Layer 3 of a small transformer language model trained on English Wikipedia (12 layers, counted from 0, width 64).
A neuron's activation on a vector x is SiLU(gate . x) times (in . x), where the dot is the dot product.

Input weights of the MLP neurons that the questions are about. A number n stands for n times 0.0017.
n7 gate: -221 77 -46 -5 -113 34 117 -217 99 -150 213 9 -20 51 -420 -150 -84 -101 117 82 -264 -256 159 217 -147 -1 -15 -155 80 -149 25 360 -54 99 202 -8 89 13 130 -214 70 43 -27 4 -202 46 -26 -249 -91 -207 122 -110 49 161 81 113 -24 6 -115 -173 164 274 27 427
n11 gate: -39 -214 172 102 249 -214 154 -96 125 -178 20 -92 -109 -181 -45 124 41 -276 -139 148 182 16 197 -27 37 -250 67 198 -9 37 -70 -12 -145 111 -180 -239 -172 246 -90 136 57 118 85 75 -14 -228 -220 128 15 -42 -81 -60 6 -168 89 11 28 273 118 -99 -172 66 159 38
n17 gate: -214 -103 189 -52 91 12 -128 -164 -234 141 -13 -56 -54 -117 -68 96 -75 90 -122 50 -260 46 -304 -37 -134 115 120 52 -168 -163 113 213 91 -70 206 92 -16 12 85 -48 -253 336 -252 412 -13 -17 -235 202 -63 93 -129 145 152 108 -179 132 -201 98 -216 -275 -29 154 -15 -23
n20 gate: 114 52 -49 -155 -160 0 -12 44 -27 113 -49 -62 -86 104 -169 148 -167 -48 -77 -82 -137 -38 102 49 -54 -79 16 -5 1 203 127 -176 -155 -89 304 -50 -56 -50 7 -224 -128 181 -109 -375 49 42 -142 -16 -133 43 125 -83 -170 -86 -122 -194 12 316 -128 -201 334 247 91 96
n23 gate: 29 -87 314 -101 347 -57 -58 -152 -126 -101 -40 -85 -194 57 -31 -386 118 -199 -50 -208 45 -61 46 -132 198 220 56 -76 112 22 237 120 -190 54 35 -43 135 143 -34 69 26 102 31 -99 39 29 -129 220 -28 163 173 161 101 -43 -104 -184 -160 116 78 261 -59 -96 455 -250
n38 gate: 51 -103 184 171 24 30 253 21 -72 -23 30 -280 268 215 28 4 -240 -83 7 161 -26 76 -167 -160 -19 94 -263 237 -40 -25 215 127 104 -177 72 10 10 -56 46 -124 93 122 -141 93 -25 37 25 -26 -341 259 44 229 25 -42 9 270 27 62 114 -32 69 -16 -113 -97
n42 gate: -97 -156 103 -29 71 151 42 82 121 -75 -69 103 -157 92 -345 -139 -43 -353 195 201 282 31 273 -63 26 24 -77 -309 176 -93 -26 202 191 -195 286 129 39 317 58 -33 -95 137 52 -49 -22 32 82 -69 290 135 226 -133 -4 109 49 240 145 129 -16 -45 10 195 -107 -129
n45 gate: 77 -175 -141 -239 62 64 -227 -169 -147 -104 -15 54 102 133 -14 -27 9 3 47 -120 284 153 114 -85 -135 -108 -93 -48 206 107 -22 -4 -25 -171 201 -36 134 24 -6 145 114 15 219 -45 96 172 160 -53 45 29 388 -236 -217 143 40 150 -2 58 -280 -322 0 -35 36 113
n49 gate: 83 179 -59 55 -197 21 -55 -349 56 92 -18 313 -153 -174 16 -307 85 146 276 -73 6 102 -25 345 -116 -15 -128 314 120 -80 -101 286 121 1 36 -63 -57 -239 67 -69 167 61 123 185 102 -49 246 -20 -190 -68 -48 -55 -45 183 -169 -23 21 -31 182 -135 1 209 165 41
n59 gate: 49 123 154 20 28 50 25 -15 48 75 95 -269 220 320 146 -52 31 296 -259 48 111 -41 -174 -298 -99 -1 132 117 149 184 -147 1 17 -161 168 -78 148 -79 54 101 -269 -188 37 252 180 223 -145 -16 -8 -28 6 56 210 208 10 165 23 -21 6 86 -52 -231 -213 148
n61 gate: -128 31 -275 198 -55 -148 342 44 92 -29 -13 -186 -57 17 -239 128 144 -120 18 -20 2 7 -114 99 5 -29 320 -101 146 115 160 290 156 -59 -92 202 -21 -92 47 -101 -19 -27 -49 402 -93 45 252 51 36 -32 86 -79 -46 242 181 135 148 92 -82 -117 122 69 -80 37
n74 gate: 17 -22 107 -2 -348 -53 57 35 -207 58 -48 -227 217 146 -22 -101 -394 144 -85 -50 17 -60 73 187 -49 148 -47 5 300 -118 53 -30 -381 -90 99 -239 297 111 -47 56 -420 82 -152 70 88 274 192 221 -55 138 78 -225 24 164 -45 -262 -144 -185 281 175 56 127 -170 0
n76 gate: -23 -198 -180 125 -10 -111 -21 0 6 -244 35 278 96 -116 -485 -49 53 -11 -193 -254 40 -326 -120 117 -63 50 -21 58 166 1 49 43 204 -53 51 -96 20 67 -41 -3 -105 -41 -57 -114 204 188 -16 -155 -72 -308 85 -108 -35 3 -53 68 -208 231 25 -197 -96 -7 -172 87
n87 gate: 177 20 -51 -19 -24 255 250 -76 223 -219 -4 -149 -17 151 -179 -126 106 274 -115 -75 -115 -49 179 165 -172 44 -226 -108 -85 262 -287 -188 -104 200 -108 264 182 -329 -5 62 -103 -86 67 132 97 -190 46 -142 62 -108 96 -26 137 143 -71 235 -123 -99 175 16 -94 112 7 102
n93 gate: -67 -134 -225 -7 -34 10 178 25 113 91 -3 106 -195 -82 -17 -22 -185 -53 -51 -25 158 -24 -10 134 8 270 -111 93 210 -138 -326 19 -149 -19 77 36 199 17 -64 -87 -147 -79 -32 -163 173 -256 47 27 -101 27 -5 96 -87 309 -118 78 48 274 230 -343 -187 65 239 -20
n97 gate: 161 -122 192 74 -89 83 18 -267 -56 6 -168 -241 -134 100 -86 24 14 122 16 24 264 -80 -44 82 -18 124 83 71 13 11 233 -97 -67 19 -130 190 91 -9 -112 -12 -93 346 -58 31 -16 179 69 10 76 -217 23 102 -110 -288 157 -166 -136 20 -197 56 -119 -244 12 31
n109 gate: 12 -76 -274 -34 -201 62 -148 25 -138 25 115 226 32 -159 248 -120 -75 312 122 60 165 -64 -163 9 -105 26 65 -119 -222 23 111 -2 0 -68 104 -45 -127 -69 240 -396 176 235 139 -30 -2 140 324 131 -54 315 -203 51 128 -79 -60 72 -178 15 60 192 -443 -26 110 229
n117 gate: 69 -211 67 131 -122 -165 -4 -50 235 235 -204 -357 62 -60 -123 130 -87 -91 238 -11 249 99 -223 169 253 216 63 -140 -177 -18 216 57 -42 27 -59 88 -65 83 24 308 -42 5 266 161 231 -50 -83 -164 40 -18 -35 137 -191 38 127 -33 104 -50 12 139 32 -195 -24 78
n125 gate: -76 28 405 322 16 -152 144 281 -189 61 -244 -127 166 -138 20 55 -136 186 -163 7 -113 55 91 -52 -24 224 -1 113 94 14 -174 23 32 -171 -126 -82 156 13 -138 192 -238 214 -60 204 58 51 129 134 314 -162 156 -78 228 86 125 -99 -136 74 -25 -51 141 92 149 -137
n7 in: -391 -101 -72 41 -208 161 -101 -208 -87 -55 -156 66 21 -45 167 -61 91 135 89 322 -275 -174 -81 -190 -215 -251 -85 -35 15 58 -152 10 19 -52 183 322 121 -375 36 103 -18 68 39 324 411 -158 70 248 -101 31 205 -83 48 -26 49 43 -139 -42 10 53 -165 -11 40 -205
n11 in: -52 349 -73 -71 -323 60 -202 79 -90 180 -24 236 -14 101 52 73 -59 296 63 -136 -171 112 86 -4 -294 110 -76 -36 -237 -18 -80 29 -156 -66 -58 20 4 154 -5 -10 56 95 -155 186 80 139 179 14 -66 61 186 128 -190 -67 19 -45 -141 89 -13 57 316 12 -79 160
n17 in: -152 -5 12 -47 43 -205 -40 189 -93 36 -90 268 -31 -131 -83 64 88 -304 -113 -123 -62 34 -98 31 -71 -31 -277 -188 41 -133 91 138 305 -249 38 179 -125 -85 138 -139 198 277 175 120 41 -131 -76 -100 -237 -127 -161 9 380 29 46 -127 30 -40 21 -183 95 99 -21 81
n20 in: 156 -28 24 180 -113 168 354 -4 242 -189 -57 61 -11 127 -13 -189 -187 -295 8 -105 -8 -122 -185 81 50 147 215 -61 240 -89 230 68 -71 220 -177 -313 112 221 119 215 32 -39 -117 -13 93 49 -167 -25 79 54 136 -53 -5 51 -146 -109 -162 -166 -66 17 -189 -109 -113 -44
n23 in: 128 130 -202 15 -50 67 80 122 -131 49 -50 47 146 222 -181 -58 -201 -68 61 -209 -5 -87 -176 -127 88 -146 -67 -106 126 64 40 167 -98 -178 -104 98 33 -227 130 -303 27 279 -352 39 -120 181 -200 284 134 180 -33 -8 14 277 100 22 -222 -157 19 44 -230 131 -69 -72
n38 in: 82 -24 281 127 14 284 -124 -58 241 97 199 -328 139 161 -183 -10 -10 13 220 -20 -72 36 -124 29 -208 31 -135 -98 115 292 161 208 -171 70 -76 12 85 134 301 -99 -233 -116 -86 303 -77 -36 -124 73 -44 202 -161 224 -135 105 -106 143 -78 -358 -42 110 -30 -112 -155 88
n42 in: 86 185 18 -301 -201 -80 -178 -54 -82 275 6 86 57 -86 215 139 -334 48 104 -391 125 74 -148 118 -75 -35 23 112 -73 -83 9 -222 -123 77 63 -148 -16 -228 -17 -268 399 -96 -350 -1 10 -93 -13 -130 -151 -154 -228 -20 74 117 45 -170 -127 -15 -65 95 -319 47 71 -82
n45 in: -133 118 241 184 -202 -11 74 28 22 219 -123 -28 -124 -70 16 3 75 -38 96 445 -293 -28 -164 11 -56 12 -22 179 -51 -89 19 37 -89 -96 -82 127 250 -9 52 -56 -41 -53 -216 -184 -4 -59 108 -222 92 -134 -70 101 -92 197 -164 33 127 325 64 4 -124 -190 -87 114
n49 in: -48 75 51 -82 -7 32 23 -215 53 83 -236 -158 161 82 78 -183 32 -184 -38 -163 77 -100 -302 129 -160 71 56 -152 -175 -243 -78 -170 -101 -74 57 188 -45 -68 132 172 -259 -210 -41 -21 -14 -34 156 102 -214 287 98 -262 86 -228 99 -46 101 -207 128 198 57 -20 149 83
n59 in: 27 -12 -224 -20 -7 -89 13 275 120 -71 202 -219 204 16 106 196 -194 25 -79 79 165 247 226 159 218 35 -230 -56 -177 106 118 -133 111 -154 -263 23 -16 36 -28 177 215 30 -110 -242 144 -123 -174 28 -199 -129 259 169 -210 -133 108 61 -183 -63 134 -102 208 -199 100 312
n61 in: -129 6 -305 79 -148 -104 48 164 -2 -198 154 91 -55 82 287 107 18 279 35 5 -30 -200 117 190 -202 -85 147 77 -1 150 232 -9 6 -260 -204 -18 55 -18 -36 120 -117 162 3 -29 -201 -127 -23 -274 158 -165 39 20 -41 269 177 138 208 -108 123 -203 196 86 -112 20
n74 in: -45 303 -191 -126 -23 36 -190 151 -196 166 -36 -165 184 -83 35 -78 112 442 89 25 56 -59 -196 157 71 -100 -54 80 -247 43 361 -139 122 57 -208 -283 96 168 135 110 -203 38 -119 133 -6 -43 -81 -79 -201 44 -243 -323 -151 -111 -140 8 -149 -66 -304 -164 28 -12 -134 -222
n76 in: -112 -10 183 102 -46 210 74 -162 -25 263 48 -104 18 -64 339 -99 177 7 106 129 -165 271 21 -87 26 223 146 -15 205 -247 -250 133 -201 -70 114 165 151 -198 -17 101 34 -219 -67 -130 -163 109 -193 164 -75 172 66 92 -106 72 -74 -219 126 -151 167 156 136 -165 217 -31
n87 in: 165 114 -104 101 -16 95 -153 -5 170 -88 72 178 298 -299 -82 -190 -264 258 263 194 -111 23 21 132 160 176 28 34 -61 128 4 15 229 -13 222 148 -160 -36 19 113 -113 71 -125 -56 108 -48 80 -189 -44 -101 -160 98 109 -71 104 -63 -34 181 -27 -254 -142 168 -178 148
n93 in: -40 10 -311 -123 122 -13 291 72 -118 -42 127 231 -136 -86 -156 114 40 -27 -36 57 -17 272 75 125 -70 162 -34 88 135 79 41 -19 -42 80 -69 111 195 -66 -104 -190 -32 49 21 -162 143 -30 206 51 205 -76 -308 69 96 -85 -253 173 -101 178 16 -342 -40 32 174 -47
n97 in: 169 181 28 254 -125 117 -170 272 195 152 -96 -113 118 113 240 119 63 -130 -16 -82 -91 -30 -242 -15 126 -89 67 -161 94 292 -107 -50 107 45 34 -260 -125 204 46 66 -150 65 18 76 4 63 38 -104 86 106 177 -348 -177 191 -50 -77 -160 -33 -73 56 -46 12 38 -125
n109 in: 70 -72 -6 58 -112 -17 -11 -118 -229 124 -97 203 -173 -10 -148 21 53 21 70 42 9 -112 -349 109 -28 98 -173 -13 -146 -75 73 18 131 268 11 -31 -142 93 63 -351 155 92 -182 47 90 212 189 100 29 -16 -119 150 -153 95 -296 -16 -9 66 -31 -230 -43 141 -93 -51
n117 in: -283 -189 33 42 94 189 132 30 50 -223 -122 61 277 36 -158 -113 57 177 -11 -276 74 206 -125 -58 -80 -47 -76 -216 187 -100 -86 122 174 33 154 157 91 -256 2 141 -104 129 230 61 58 -213 108 -277 77 5 -167 -88 -77 -8 281 -26 165 67 -57 107 -144 85 -41 102
n125 in: -75 -78 -320 62 38 225 36 -179 41 50 264 244 -114 97 142 129 179 -52 148 81 48 11 -182 -119 -53 -226 0 -76 -204 -218 -202 -223 23 109 -32 282 -69 -61 -57 -191 211 -39 106 -123 95 -36 -217 -3 -97 38 -75 -20 -134 32 -167 38 238 -106 206 -126 -174 89 -81 319

Each question shows a token from some text and the vector x that enters the MLP there. A number n stands for n times 0.0066.

" bec": -112 -96 -265 -64 55 99 150 -14 203 -152 45 89 82 69 158 18 -131 26 103 -223 29 -55 -88 -126 -40 128 -154 223 -148 19 -192 13 -28 85 -183 -235 -211 -141 39 -35 64 -97 32 -58 135 24 -15 -3 -81 39 111 34 -57 -143 235 75 95 16 8 176 -75 -290 -169 33
The neuron with the highest activation: n59

" G": -36 -207 -52 -77 -15 129 -43 -52 264 51 -64 112 146 49 30 98 141 33 89 -137 -18 -64 62 133 146 -119 -20 91 -130 24 -159 -88 -120 -33 -170 -194 -32 49 -48 -78 -72 58 -159 89 -94 190 -80 -117 -196 318 96 53 81 -142 239 -102 -9 61 5 53 77 -128 -51 -95
Which two neurons fire most, strongest first? n11, n93

"ce": 159 -33 38 -18 55 138 21 42 73 -11 72 -26 52 29 143 193 195 79 215 33 -41 -194 -40 171 175 -211 -2 345 -103 -32 -82 161 -134 -18 -76 60 181 -151 -13 -11 -28 -30 -62 -19 29 -95 24 -40 139 -223 130 -115 -98 -114 -36 0 -32 -151 -19 -20 28 -292 -118 -236
The neuron with the highest activation: n97

"ier": 21 -96 -39 23 -57 5 47 85 -32 -117 95 235 -7 52 51 15 -8 -98 -41 -55 -215 -153 78 -133 14 -60 8 42 -113 151 -118 -45 -187 48 -63 140 -5 -52 91 -107 30 -6 -283 -376 -81 1 30 -150 216 201 -1 80 45 -202 -66 53 -10 -26 -128 31 159 -119 -131 -86
Which neuron fires most, and how strongly? n20, at about 1.1

"ctor": -69 11 -20 169 -44 111 54 126 -26 -93 -15 72 66 228 18 -95 -115 -249 -132 -48 -298 -90 22 -93 1 -155 21 117 -76 173 -56 70 26 35 55 132 -83 -88 113 -119 52 -69 -250 -182 76 -40 93 -169 73 111 -19 -197 41 -121 -77 40 -1 -75 -149 14 90 -273 -144 -215
Which neuron fires most, and how strongly? n20, at about 2.3

" R": -213 -172 -39 -115 174 127 -151 -27 328 -61 -98 102 63 -21 170 112 147 44 58 -311 -96 55 -74 47 124 -83 14 64 0 -122 -96 -130 -54 92 -102 30 215 74 23 49 43 150 -104 69 -60 186 13 19 -42 173 151 75 55 81 55 -216 -10 -31 -55 -117 -39 -114 -169 -146
The neuron with the highest activation: n23

"S": -39 -183 -194 187 106 -2 92 19 149 -86 42 101 68 158 124 48 197 -280 142 -185 3 87 39 -41 78 62 -24 -29 -123 30 -138 -15 -183 50 -49 -192 48 90 136 52 -58 -68 -62 174 -147 90 -84 -93 235 -157 53 -122 31 -115 187 -112 179 -51 -83 -46 -1 15 14 30
Which neuron fires most, and how strongly? n61, at about 2.1

" she": 78 -6 -25 -128 147 -40 -31 31 100 34 -29 151 23 -64 116 12 64 -212 140 99 -166 -283 -68 89 -57 -45 -76 140 -179 61 -158 124 -152 238 -89 68 -112 -180 -98 -189 26 -158 -85 192 11 191 -81 -45 122 -236 60 99 87 59 191 32 -74 136 -30 93 63 -25 -174 -74
Which neuron fires most, and how strongly? n7, at about 2.1

"cl": -2 32 -136 -55 50 121 -83 -206 84 161 45 19 -16 -177 118 85 -65 52 -60 -296 -68 59 110 -175 18 28 74 228 -34 -103 -181 15 -272 63 -74 77 180 123 70 -90 193 51 -114 -87 111 123 231 -18 114 -39 50 -137 -24 176 124 92 199 -113 -208 -47 -28 -225 -150 1
Which two neurons fire most, strongest first? n45, n17

" was": -124 -73 30 -89 23 -26 -199 196 72 -100 63 -277 233 198 78 -113 -85 -81 131 -2 -217 -80 -201 89 43 -3 -37 154 -121 -297 -158 147 32 43 -90 -88 -201 -203 -184 -12 -4 -129 -42 106 66 34 -194 -102 65 -48 15 48 -22 -71 185 -43 -154 63 78 -13 11 -115 -218 -139
The three highest activations, in order: n59, n38, n117

"0": -230 34 -14 -9 8 99 -136 -38 181 298 128 -65 -23 188 195 -126 47 -249 -108 80 -60 -74 -88 42 62 -94 -61 233 -40 -176 -13 -66 -126 -82 -370 50 -62 -181 -143 110 142 -36 -4 -14 -11 146 190 -67 -50 135 -44 70 24 -65 56 10 32 75 -72 -5 69 253 -70 -98
The neuron with the highest activation: n49

" P": -144 -113 -43 29 102 46 118 -95 215 -76 -144 136 19 -18 111 -25 321 -31 160 -195 -156 -108 -53 150 118 111 19 76 -70 -56 -97 -33 -28 14 -42 -74 3 -2 -124 102 22 174 -273 -122 -30 -3 9 85 -63 145 97 16 245 -47 78 122 202 36 -38 38 130 -200 -155 -72
The neuron with the highest activation: n76

" It": -59 24 -46 28 73 -31 -187 195 138 -82 -52 208 18 61 170 5 3 -183 154 5 -311 -110 53 142 -165 -23 -24 202 -138 79 -73 125 -62 186 -131 141 -20 -122 -16 -93 155 -89 -182 132 21 31 -26 -148 85 -78 81 -39 334 88 -65 103 21 33 -136 81 51 -218 -155 -62
Which neuron fires most, and how strongly? n7, at about 2.5

"on": -33 10 70 116 -9 198 -33 70 -15 3 118 187 -7 -127 139 -59 11 55 -37 -259 109 45 34 -217 -145 -41 -106 254 -95 -69 -169 -46 -65 -81 -83 71 -22 163 83 -23 136 -160 -225 -167 -87 129 116 -190 192 112 78 -26 -26 59 -109 36 48 6 108 -143 -13 -79 -116 -255
Which two neurons fire most, strongest first? n45, n42

"5": -90 18 25 17 360 -37 -181 -206 108 62 188 -202 -10 79 350 -43 28 -210 -15 15 -47 -2 -32 -27 131 -166 -88 70 -151 -65 -129 -57 -146 -84 -179 116 -118 -82 -42 42 -70 10 -145 -109 -5 251 -2 -92 -55 76 -33 25 -16 122 -179 26 49 -14 -63 -116 42 93 -95 -113
Which two neurons fire most, strongest first? n117, n38

" M": -246 -58 27 25 -24 57 -56 114 246 -116 -84 47 98 -51 309 -11 202 181 119 -160 -28 -11 11 135 101 -39 -9 52 9 -26 -112 -76 -135 24 -24 -132 -15 31 -29 14 -58 131 -273 70 -104 160 -4 3 -40 164 80 -164 38 -4 157 -141 29 -36 -180 -40 19 -330 -143 -60
Which neuron fires most, and how strongly? n74, at about 4

" ass": -47 -123 -248 116 89 33 149 59 172 20 4 18 330 3 92 -28 -46 -4 163 45 -173 6 -68 -78 -97 -18 -53 221 31 -123 -103 -52 -158 -79 -231 -3 124 -45 -16 -89 172 80 27 -66 55 176 118 -6 -69 -25 47 -122 174 -140 -34 23 230 -112 -380 50 -40 -209 8 -136
Which neuron fires most, and how strongly? n45, at about 0.5

"2": -76 -169 69 109 101 -9 45 -236 25 196 -23 -191 95 39 162 -83 168 -174 22 -11 -104 -93 -26 95 162 -161 -20 167 -218 -160 -12 -177 -246 -57 -197 96 -66 -139 37 63 -5 69 -55 -150 75 218 106 -196 -26 -31 -7 53 78 -26 -8 -32 49 20 -217 -20 -51 175 -156 104
Which neuron fires most, and how strongly? n93, at about 0.45

"o": -28 -286 88 23 57 141 -55 8 94 153 110 -19 -79 -57 187 -2 -44 -1 89 28 -132 -148 104 -3 78 -51 -40 126 -59 133 -57 -107 17 207 10 327 34 -1 -47 20 22 -18 -83 89 -78 102 -215 40 193 -249 71 91 -101 -153 -106 12 8 5 8 36 -11 -232 -334 -30
The neuron with the highest activation: n87

"u": -195 -161 32 50 47 -17 -141 -171 84 13 276 315 33 -113 121 -138 20 -86 -94 -202 -34 74 75 35 185 12 -31 127 58 256 -255 -112 -117 68 69 184 -30 -36 -47 89 -47 -26 -241 -79 84 -33 -126 -6 58 -65 119 -49 -81 12 -173 21 -35 55 -35 110 -47 7 15 -192
Which two neurons fire most, strongest first? n76, n93

" to": 12 -68 -224 -120 27 192 -52 13 155 98 53 201 19 -42 146 -28 124 -170 147 -7 -206 -85 -137 -46 116 163 -177 36 -96 -151 -70 75 -183 -18 -262 75 57 -18 -29 -146 -34 -99 -122 38 141 -222 -269 9 159 -159 -128 42 26 18 117 43 -21 146 -51 -145 90 -69 65 -102
The neuron with the highest activation: n93

" the": -10 15 -109 -95 88 -33 91 10 88 -147 -113 41 16 32 124 -119 90 -1 63 28 -225 -60 114 53 107 -74 -115 158 -76 -88 -53 37 -86 -236 -71 94 -217 -30 -216 -201 88 -229 -195 -195 -27 4 18 13 258 -46 37 11 -143 -167 193 -76 -7 138 34 155 59 31 -129 13
The neuron with the highest activation: n38

"ers": -203 -141 -265 -46 11 -21 -66 181 83 -17 211 62 52 87 91 80 15 -141 -9 -11 -22 -87 -61 65 -15 -70 3 60 -61 43 -288 201 -126 12 -70 -10 57 -80 179 -74 -37 35 -141 74 77 158 -72 -108 264 -6 52 46 -119 -209 -37 -77 222 30 -29 71 51 -107 111 -98
The neuron with the highest activation: n61

" r": 3 -124 -185 -173 205 -103 -83 80 312 41 -3 105 194 17 159 154 135 41 64 -146 -67 -51 -167 123 164 -35 16 155 -92 -4 -138 -54 -236 -42 -95 128 84 12 150 -99 93 -2 -46 -11 29 -37 -21 29 -51 208 127 62 24 10 175 -332 -59 -79 -21 -66 -43 -164 -115 -108
Which neuron fires most, and how strongly? n45, at about 0.15

"f": 3 -54 -175 -164 110 84 -147 157 29 5 87 44 189 -160 216 -34 -29 -21 -8 -61 69 -167 198 3 49 -104 -178 -35 -269 39 -188 -56 82 64 -145 135 -36 136 147 -139 100 -39 -308 -76 6 -59 185 83 39 -29 178 -46 -42 0 21 140 69 30 -144 27 76 44 55 -123
Which two neurons fire most, strongest first? n42, n109

".": -64 -187 -78 84 152 54 143 -93 -63 -71 72 -59 6 -52 208 -134 -138 -69 71 -89 40 -58 50 152 128 -81 -241 -35 -47 80 -293 261 24 -82 48 -289 20 -107 87 48 5 -73 -161 51 54 4 46 64 1 -93 -15 -57 -168 -213 156 -237 -29 -168 -54 46 -69 -11 -133 34
The neuron with the highest activation: n49

"b": 172 -81 -72 -69 -11 22 -261 28 129 41 8 121 -66 43 120 -39 -48 32 -20 -213 -73 126 148 159 201 -49 -108 202 -18 45 -308 -175 -46 -97 16 82 -8 53 -11 -63 29 -112 -252 -33 -29 -134 136 -21 5 147 69 -173 -10 -23 74 -133 89 -172 -76 206 218 85 38 -97
Which neuron fires most, and how strongly? n49, at about 2.4

"R": -35 -82 -46 71 102 112 6 -127 291 -79 -176 254 53 35 74 40 116 -224 113 -261 -44 50 -37 -4 78 7 -38 146 -124 -20 -138 -184 -43 28 -190 -49 98 94 -44 99 -42 116 -69 205 -64 97 75 37 182 59 258 64 74 -61 147 -228 14 -69 -129 -76 70 40 -128 -104
The neuron with the highest activation: n97

"et": -37 -153 108 325 5 71 123 79 -33 -104 59 35 -91 92 122 -55 15 -89 98 -129 -43 -240 74 -61 -58 21 106 226 -177 -111 -205 156 -21 -120 90 115 34 58 7 -14 31 23 -290 30 20 -18 -25 -40 84 -178 76 56 133 -98 -59 66 10 -37 -27 116 42 -118 -252 -254
The neuron with the highest activation: n76

" May": -50 84 -147 71 -143 215 -321 31 31 -23 100 168 24 33 -19 -99 263 -236 35 -168 -194 -170 3 -172 99 71 73 10 -135 70 -36 34 -41 -40 -37 5 -26 275 70 1 -7 -18 -1 -112 -38 75 -245 13 55 -140 -95 -115 257 29 -63 -93 172 -3 94 84 72 -84 -292 -75
Which two neurons fire most, strongest first? n117, n93

" with": -96 36 -69 -15 129 153 43 125 115 50 -47 22 119 114 148 -46 -95 -65 83 -2 -168 -153 -75 -42 18 178 -25 97 -83 -152 -110 72 -208 -105 -301 163 10 -46 116 -108 12 -184 -87 -20 53 -187 -189 10 102 -222 -57 -79 -69 -97 449 -141 -7 -36 -113 -53 47 31 -1 34
The three highest activations, in order: n125, n7, n109

" g": 33 -113 -184 -75 72 165 -84 -111 251 -9 3 137 159 -69 -1 168 7 97 94 -55 -67 62 -26 95 2 -105 28 179 -185 -5 -214 -83 -246 -29 -223 -130 -89 89 23 -208 29 -21 -42 -30 6 -29 -65 -32 -147 312 138 52 50 -269 209 12 -13 66 -30 46 79 -108 84 -68
The neuron with the highest activation: n11

" b": 43 -126 -240 -130 113 192 -109 12 154 -80 -31 232 74 -104 21 196 56 24 -61 -91 -264 19 29 86 217 -17 -42 116 1 -48 -170 -91 -328 -49 -42 56 -102 44 -42 -8 88 36 -226 51 -7 -182 -22 33 -92 281 66 -89 90 -24 178 -84 20 -77 -120 97 153 19 -63 25
The neuron with the highest activation: n45

" a": 36 -66 11 -3 124 56 87 210 146 -46 3 -1 212 145 173 -18 -17 52 164 101 -120 -87 33 -41 170 -40 -121 86 -8 -134 -174 -149 -250 -202 -34 43 -93 4 -242 -109 20 -115 -128 -82 49 258 -35 29 198 -207 -2 8 -133 -68 50 2 -107 111 96 196 20 -101 -106 -94
The neuron with the highest activation: n59

"n": -294 -113 2 -101 82 -26 109 30 138 49 64 -11 3 -133 96 3 59 -129 46 -189 -130 119 -116 -170 121 -78 -110 1 -91 -207 -273 70 175 16 -64 133 -68 181 109 -221 -96 36 -195 -1 143 231 -3 -36 110 -15 -17 -74 140 -9 28 19 73 -147 -41 -37 122 -109 -92 -162
Which two neurons fire most, strongest first? n17, n125

"ik": -35 -41 45 130 15 -58 56 -227 112 -141 253 189 -47 112 -8 -167 75 140 104 -36 -1 -37 -32 -180 49 -53 -155 210 -94 -49 -221 -17 -31 -55 -35 48 1 144 110 -56 -30 188 -298 -127 -2 68 -104 -133 90 1 85 -89 8 -228 223 -41 -10 37 -59 107 43 -148 34 63
The neuron with the highest activation: n11

" J": -146 -172 -14 -100 65 271 -83 -12 353 21 -115 -14 64 -26 -5 -74 105 43 167 -64 30 -63 -49 -86 62 -148 84 25 38 -124 -137 -61 -14 -132 -165 -5 -127 46 -63 148 59 253 -133 105 -117 168 113 -10 -75 12 46 -102 134 -73 50 -160 206 -32 -104 119 30 -111 38 16
Which neuron fires most, and how strongly? n97, at about 1.7

" |": -223 31 -284 22 259 15 17 -295 4 86 69 61 42 48 145 -100 -114 -81 225 -150 -170 -154 -123 -2 51 134 -221 -27 -115 -76 -125 -29 91 -127 -124 -81 -84 27 -89 -98 -24 -28 -15 -49 -113 -14 -26 -120 173 65 -4 -84 -53 -179 -31 -61 -41 207 -75 125 29 -33 -91 -104
The neuron with the highest activation: n109

" ": -58 -40 164 45 -71 109 83 93 197 -33 -1 228 159 -122 193 140 -67 206 36 -85 -15 -152 -71 125 132 30 -233 45 -195 -34 -37 115 -314 -105 -143 141 -23 -139 -7 162 166 136 -16 -71 -70 37 84 -62 30 -1 50 35 -138 -202 -67 105 -94 -64 -104 160 100 85 -109 43
Which two neurons fire most, strongest first? n87, n117

"ar": -102 -83 -69 106 56 -33 42 -34 -60 24 97 65 174 92 129 -116 -31 51 53 158 46 -181 -2 -19 135 -112 -20 325 1 198 -30 -35 -87 -36 20 66 -144 113 94 34 76 -147 -346 -186 30 29 179 -86 81 -14 -10 -102 0 9 126 30 -24 -107 -20 -73 230 -18 -180 -172
The neuron with the highest activation: n74